Layer 16 of a small transformer language model trained on English Wikipedia (19 layers, counted from 0, width 128). Numbers have three digits each and are written without spaces.
Take only the direct path to the model's output, skipping the later layers: a vector added to the residual stream pushes a token's score in proportion to its dot product with that token's output vector.

Output vectors of the tokens that the questions are about. A number n stands for (n - 500) times 0.0025.
"è": 424328378683529540639569612388263386578460491243558405516328626778475509618424824293418390433551581334449396482488390663381496658321283599591183223530450484465715440509387482315662500753471527730347512333402363588486635308430606394611519823644534604616584831629189528623622673420877339269450571385604493488610504417472375462707298635591517390807815491439445544763497328380528349381504
"ş": 705333673629580486453529358718489393583449756328684452694225775857347792491490560506583366443466251429307292505428528564089605595313402870128475464601354308465850569580333469201447522782178598462448458732162456420571332556617696679533537524367548351393596701784421446785560636691529472420417433442393432662612390528317217714554215734450301556486578975654464253515500644445415433408574
"ö": 618375496734328598668359543423366639471430616090594293430437492771600347570617604354454334546558548255639466610382548505508442504459492775331300536519346460536757546572479438321485742621404605374625459402398380532352638215453593249660398752440477381411540701792408493519400613340473582495404561299398615597260574605621606520698322583525417496538620599642489387735501459514361591268486
"ā": 262361436560387645314711551394533621437397630273350249707448536737352561576483908358253333364454393342633343413512612570405520565632221602197327233504504579578787455583518625540375642575458406598470424549476425371411424360684561438492353488404599677461752660531219636532388539512566722318621385254368256473535587459421596699547308884550487360476509478645423457410499540357309308604485
"ō": 407400378597464693585683633382500738376336632199470294786468257664484205606573745310513295257483422240549633565550646579334523721587295504482406392799548593688693540545558561492467658514454506431470358452406414568445508415572610188496545612308671740444671611664410305520516333609561580563668480163335306615367657624349496670531450783418449480600588737471576383470504592428401412549381
" Kumar": 535391712569631437240682741867475396456128458500172485723465466696470392448674505752418404540495581301657370476379772511109313616310376662231519297819465466435712588846556462404270612414216605398549703575490378533551370576579644563340614360517630467443555308618426374626453345731697613436722500288452480659721639320274308623529622680496431599434341505841500585314497610421662384577447
" Spain": 578442401596608604445486591765268650300698530496629404281448806539307511455466685635465657380525685648375472349729524530311473533500481530546478622679256425470599512567589335497493381568407573659646232619553568463391490602500407346597575423431571428560585589726526620486541496507675472326762337446500654493400559420440360446436351377660448634566488588390282598670500385304668612529416
"ã": 523190533776302504606448626556309360385584712367436221584531804808451490598631896235520380445416469495491313145496371561337570581179559559242514421708514364476713429607455515406421449500375569559678429727399509428427469416444536018580613514526560707432662664709187604733584742866648379429749559254495468608676601283324319729387311483507433487572709718571231610500498668300389470328349

Output weights of attention head 2. The head adds the sum of these rows, row i times number i of z. A number n stands for (n - 500) times 0.0006.
o0: 425607412468636472463645722371693471404424513481536716939816743660632183574469542538700596492554455430376481394620491471636598738500542584554578281541554441727552432504512801492361323409320411565724433363536352527379495549468560569413593460608558556497387312484330586587565302562663398421481339558567607746721496414531350332447570548459574385651656495542543727384670669582540400590569
o1: 553659497479345556402514461417465594675439626444350699523449393565777131411750531626620396637545459350366517754581237612474316341237391519655211499022413488630193511353322582412534427488680477550408857648457546414478456476686351561525648567393609553779364429485367588571204196355619269404350461379893408489525555496552425472538567639456637257516736359468859689616570541461570371378574
o2: 613587422463589391721476622485682606522574459535816540472289492582569561512305520492647486451663434380329527727537629663409602543563541524311502402503476412485860563432331554614514519491374607492542494528580406550581497544670666474596419624386431273429506650480579520449732507432402475634509474588617347572410450505365497614344504650543374563534783621502417552530362649492489332478514
o3: 455421447416757522454342369625376347492541331625553560395470674402469784438525434348603572489540587567620483521372613640705553412478437387559452454490435644532424445410456369427799587543637547489455478422221603576555507495428383616506453530585450517447403538320401648482563587451693579292411498664539680477461454610384530373516424406474559391645616295472231602676223304350594470445529
o4: 536475624632261486707445396452407627472673531318418398605511348689583491366630632568685492668636599438752510561326637588599481544483503395499306442515515547316718444628437139442543796141363530673389440544498290693367765494600534445402406666599233615592376770530695428384568322452300530699436541428467454672395662570584642649591470613535436548245480354294456509706361503460465636436773
o5: 418387455428378529415813657223420469595520574558389592257580785420422598555623647267512706695411430634565340415279472381449555464260547697344491471339608650302484426528625549287188589436161588511527563538486367303508494359776421541452399553585277535552249536486345787619314565555627501372496463545337631603573242422738498578568380585547574468668659704553494662275301646584450554652453
o6: 363572654372575605298606361512648577640529455511601459355458461583543422400687360687483551608614235562486538749333685577578309480480232478441521487443401220609345693453377806428427453641653609268473584497401615372741454506341537625385490349405507508330421298413428505268348362368537516424351457550439405327578345405685555216483538746683670541324603429633704515428400333595390209250297
o7: 537731688513419435412488544573539516598511425649415370497509363338588428432424518510502551521470447377586683667657598582721170404595585394629379569515740433434479424619486426620344555516524551508537402540510425628613450584312509517531515461471642679416414530416385274464403360424305577594292444628647402417554479299520508572595564386560522695289268471226483431479136488535448479373563
o8: 441619558601240509323565387694551546360377467470577584710511430480218379675663431623398509527582550479479512664289491366281196495433707710527487562424383568532265503540602639380343503561562523509566505531444460523716410291266728580347472560614482477405444259593543490468489449459538681606475606583561493697321508621617532651431555510545626734550431542538500570678623575669703583705482
o9: 541488382442630551539474316394469495288593591369585541675552478458331314394514403525614500482530482302345464539539424603437701504397582127693485232526556395831651740350576557463338407566565550551527390544443537673578429682640463388441603450522421573653638403495453547473638272727537443737535525576491525427479415495495448527663452584329344485629547458337571388492537617587465596467581
o10: 625504448378517536468439534580555494500474665610562497436626301795468877435402397538474378497401503567404381578228491700636454274445473439305601641565574786426557405640482614375593684743484521300511543366291392681530479674298587520704526407371569394373503477464674345511462765350412610523555573367423322456343401517529580564500652572664348751293369357687503478696273525387721648407554
o11: 464594365561723706545598959662661626610511461771331515410662492480239726441333438362391454229531379643660564368671662275421365606562212314385586478660622697616282531539649552461560408393550611398509345501563390655504389660259378479564782464452848447440568401451470409265811583410619802625634502594636620527490577401358472657536413388548404653222456441603482675632530406464565528504415
o12: 556438618637414398412412217687436387577452561371437453185452492623688620564493310605257577441523633501636426456375541497464549512332431661372600829549548428473473508539402601295707495867337732393385373624551526286647499464245594528412384524578624422606557814667300529825443612434515451348589616470402657411401337612367577685570401467546343588612611463619493268857483428384583758493538
o13: 718636529427401542613333325630590608529255610093389490300185204606393280646280407386726306376679513263284338750679399724311556657378742589386497622615344393703774427362246603501751312651632457484451394602530767378365430128630499423357578651363335242381547432797340438595652695439436706668545441342331446551213401530456518813560569542475448462660540664566574284681466635488467686357600
o14: 339648558486572387596488523594505670513457581385555636262481354618570561533532298548508644509636338565429285646491380455471526561284520517585367709346357305604619567572351530230462303636352652416394617423348486531534477299600413445631440577492390340413278612548459634574637508528347197312270454600525565771512296446492325334462453403521515449530756412556630730531142259600488425378375
o15: 466430672522281533473389498621276510730386641353428522423473490555627583669566589577532443598580515570667655471536654476283358424275569477343505445531393541616591436654354483369506539677423391321448500429531416519568357222597429616291496353300369461296528324542429703419380674252547502378338258576473268399343282593431291683496503654692599633421528724891507316868835382504415489495382
o16: 516574598666453401386729565217265521400620485585404569772482255436470423547856599474455400421547687444418611547252579436710549411508451302589432349630702479304316493617522499596530565338680323419533484265491587638144464551613602465572596261561560585655397195455406326233469331327594650527524402330393227674428631543494313489611508578390487554394504480530488526357265468669636371542610
o17: 557393487352491611438527372481466480522491425563540363622623634572452440626395437495365487401296679465634431387282749339480543286437618524337541448548541531339590517417517388499445553504567505566429441583762505482473689438261522309467399493630461635655463432415615403826376519540668517405482393568426446478518482557559494406326475708382616579331287452471465375373634494326542545605514
o18: 614637668625358439423389457530686453522374604500446338599639240478559315422614381831375580649602452627545259684206586325397373479703519459211294639638415509456337472661627473471264627616566452357499521412576299476733561464403607508355348535410305304472624522476685479681372429524291572591411562473465415392337300453551679654199512562468429607294340683602613288551865473510454504539606
o19: 599494412413608547466436564553566431583481486613457540575601651520668594456364576384468481331364485554635506294616521455448628783396420292496591393489625777605708349281472341494393427441474569561435556752765531593260408702468422326371661576740553420688441600598524449506613736607504437435566606472443495613501458398510376400510446417483479579545549598271565476363430350403456424474400
o20: 420435441382465693326696378543850528575350762365526365934514296479270485358428481459519359377507416363449648531515509325403449604779619455400640438650452600598582692521448662601351456596311562360376364493652518390695484424548665612364713328459638387375738372520530354562585635547478761657638368307236290490314491438531635746433784471429337619169456815654581213304245709337384475587434
o21: 427446422539546531283687535416494605342483336543719640536369649710318407401544549558447474491511443494428450499489641575362671223495448764368745445492432643572542622410608599566355395768621503386513340545503625358682738365507604443666524499532339603545426469345439647523377387359592464223439499419462391399731456458456454306470527523502509502562610715517393383421574564618446521606651
o22: 654905764424474455510485287580702686589457391450451472684393514428526491517456643561551412378332345430525641789600499315617449609408574413573617510704342569569725568539305643653461502614556788331271790633676442345532233592414585709377484384577566515512574500383392433591406476444548662549618446371311437470563630443517558504461601562380550585566511476453545324254782653451370305476330
o23: 380666576479455494531451521318413535434461459395648429785380395355719558538647682435595343627479485326357690539604607653515357515519534532552302492665580325494732531424339519688294722292759604231407572166382472671619432815505457610474456375285537528545534617385361415376359241499526424350374439584298410238618696491388387721201536514588627545529476431323514411404292738581412448389546
o24: 727404486458415267330540764515317577485359545579466715575484429460495411653602534520616545559397656408617658567584318339552561453261664724471552490267299466571465431566277398569500582477553531312532522471513673609444525534407375449483584575369632692507494437549378416591405532415599415441559380549437419579448634427675490484582283355599510548502532632593518385378299654411639734471547
o25: 430540389573382369567422235409280576346650512424559675383286587690650524480577640496522528462522501521403419556551558596651506166517584715384503441458498433471463566520362457650460521534401453492555389449478634405457579410707421444663428360573587605505589679551558706441447445216523454283224488501431442472715388496599534455520367745556468474631735382588518337645792504528438493550683
o26: 708625532636478325322303678337360419462542431584498416633386578427457646619698465592550430545517486610388430553318444454589412657373759504367632588521576614651567545264497498462230643547551602354502581407444524265471505372481521502288360571375415428423527492481546714473456544643566567298622487414543602696476494511703514556671483474470463547637358577737514393384563514428342522430362
o27: 292642395641482515577436561352485506674285586291243693384354807357341444475552693303730575476575591351436384732544698547424508552593459687215481525402661638613671684328474487575536350616427416522578617181564574355535668441561521511539516314368290494493449468595687558451696495688599375329568544321626369344687386559611363531499432736420577326587567535580473255532435422584400256427521
o28: 508511406533639746401603686450613461335445476475589392694612631617397361319555490540239386470429438257484346422544574355489542754814626527349742380554630484666523573528339510386488288578516466530463404521332453712633641401434519290466738459543426474580693130606700500683628504511514622531555566476551289535606513406425629563639672427480580412542427668503480558393543649640624470722529
o29: 432482621558467469609437610689532336589405523313674392455460285544371757521499422479542551249474502608700518535532531390643456459498331428380584596428640558451265396705516445442577364588697426379396553473531544243501405418278499369473674580228586357394578430490366426385709611624469524517633425501554719712375711615392476485489482369560489430577380473566501671603818350552597616480429
o30: 488490403518550493637557674435305415283509638409452433507390449772274527493432734184519407395629695454414539259592366534579398706445423787466493532325382613666349545421603521410828604477542377467479316422284581352263401361524459491449457579473456379591515372623384478528575659557669390476459396389205401480370567460314517493515417477608655289595409586478421412499724721299544504541424
o31: 572334535527616369617497635429431465366611488468634596345474530587603668454415531418478635515622673640385463520628455522592748539521307296383403547478296329415666385441494363585626556441493408653504475484519590459295551421697501477566582782531577364503527471571531429346617708637561328363654448397534486658306621513415366364521425565648441424566422517378484547618715412505309588330426

Each question shows a token from some text and the vector z that the head gathered there. A number n stands for (n - 500) times 0.0096.

" Si": 550524428449498468448448544516461490496506452556493511548490429506535437482543561521539540559542
Which of these tokens does it push up most? "ã"

" |": 544505488455539469446489510505480497481470488491477496547487459489522476443510522508526526526539
Pushed down most: "ş"

" 37": 499477452470474496459460514477476492523462450567465543554504440518515435486530551528511537531565
Which two tokens does it push up most, strongest first? "ã", " Spain"

" Ar": 511491467506482451488484499503490538484462442544508517508492451518508467483549497513492559523555
Pushed down most: "ş"

"ym": 494445621355476459552397558489527363565763435591440532716413701596749404403584553615539442454486
Which of these tokens does it push up most? "ş"

" fire": 517501484490486498507471508484476507490436472569511514524482455539515480473563533548484539504527
Which of these tokens does it push up most? "ā"

"k": 469409481340516440542418586480518450553657395653468645777448658543642441420532550526606462505444
Which of these tokens does it push up most? "ş"

",": 719431468310382522538379694476536543412541377484555502695468742581659437399433584603743466569402
Which two tokens does it push up most, strongest first? " Kumar", "ō"

"ier": 504454454531458454445424464440502557517526456531452509494533437457523378471504491510494625589606
Which of these tokens does it push up most? " Spain"

"isk": 553373485512472451316348469469509606481549399434459528451568481478439327416509469522613608681623
Which three tokens does it push up most, strongest first? "ã", " Spain", "è"

" Beng": 587470458373446547515437588489529483445469460548564488658463568541593498399505608560614543519473
Which of these tokens does it push up most? " Kumar"

" Ta": 624453581271589369344397547645549479368766278422584510602487850519703504450409462587715508608497
Which of these tokens does it push up most? "ō"

"|---|---|---|---|---|": 529478486461490440463481515518484511494499464552475490566479487505520475448517532503522534540545
Which of these tokens does it push up most? "ō"

" Sep": 530509473455538481472447527507491487496523456555502518537485474506539446439552523531499509550546
Which two tokens does it push up most, strongest first? "ö", "ā"

"Sp": 499477471512475474471462498498503545496493468528482504499504439494484461466539509512489548541552
Which of these tokens does it push up most? " Spain"

" 6": 516486467473494487434451527488497502502498449557497532541509462515500445459540539529526533545548
Which of these tokens does it push up most? "ã"

"ace": 512426461521476465425426474477499573498488437502468518485531439469475416460532486498507585585584
Which of these tokens does it push up most? " Spain"

" 9": 509470430483468477482452513479480509508475467553491531554482420512515416478547533517529537556566
Which of these tokens does it push up most? " Spain"

" room": 493475490483493486486471521487496505502489476539502517545477460522485468471548528510494541514532
Pushed down most: "ō"

" Kaz": 527348670328631366393441438650509452483768326513418535670477686554600509361546496662583440506519
Which of these tokens does it push up most? "ō"

"3": 539482482463513450470457522513492503494522464515468493569483466484545445425506513489514531537532
Which of these tokens does it push up most? "ō"

"^{": 542527461448515480478464522509485494505496463546506520546487461505531449449549530542514515546541
Which three tokens does it push up most, strongest first? "ā", "ö", "ã"

"|": 516501479488483479464471517500494513498481463561501532537502486538507472463561538539531543520542
Which of these tokens does it push up most? "ā"

" 1": 542503486460508470496448501492496518508484444563504535524481479549547468446587504540516520548550
Which of these tokens does it push up most? "ā"

"eg": 310367638426612443457361320454633441637905554619362498614496542432633388342539560612403524573636
Pushed down most: " Kumar"

"aks": 442397451419546462522450580482551526522552388656513598695452534516559438434523562489542536505488
Which of these tokens does it push up most? " Kumar"

"enger": 534531483443522498481447537498482464496533467566497512551482465510561462451556541538502511542537
Which three tokens does it push up most, strongest first? "ö", "ş", "ā"

"enc": 506434422488452664336366474421454439535516450543467496487535406554507315541555550600390516663602
Which of these tokens does it push up most? "ã"

" 22": 499474459481488486439445511483501501513497452565491527542506456513497437449546543519509539540554
Which of these tokens does it push up most? "ã"

" 5": 520470471462499491435448525482488491515497450557495530555498466517513444456545542527531516551544
Which of these tokens does it push up most? "ã"

" 15": 516460455470481484448453521483479508511480446553472531537497444520498425466547540533513548554567
Which of these tokens does it push up most? "ã"

")": 563540474448536472490450511535489497488516481531512486536487453486553459433535524534521489567539
Which of these tokens does it push up most? "ō"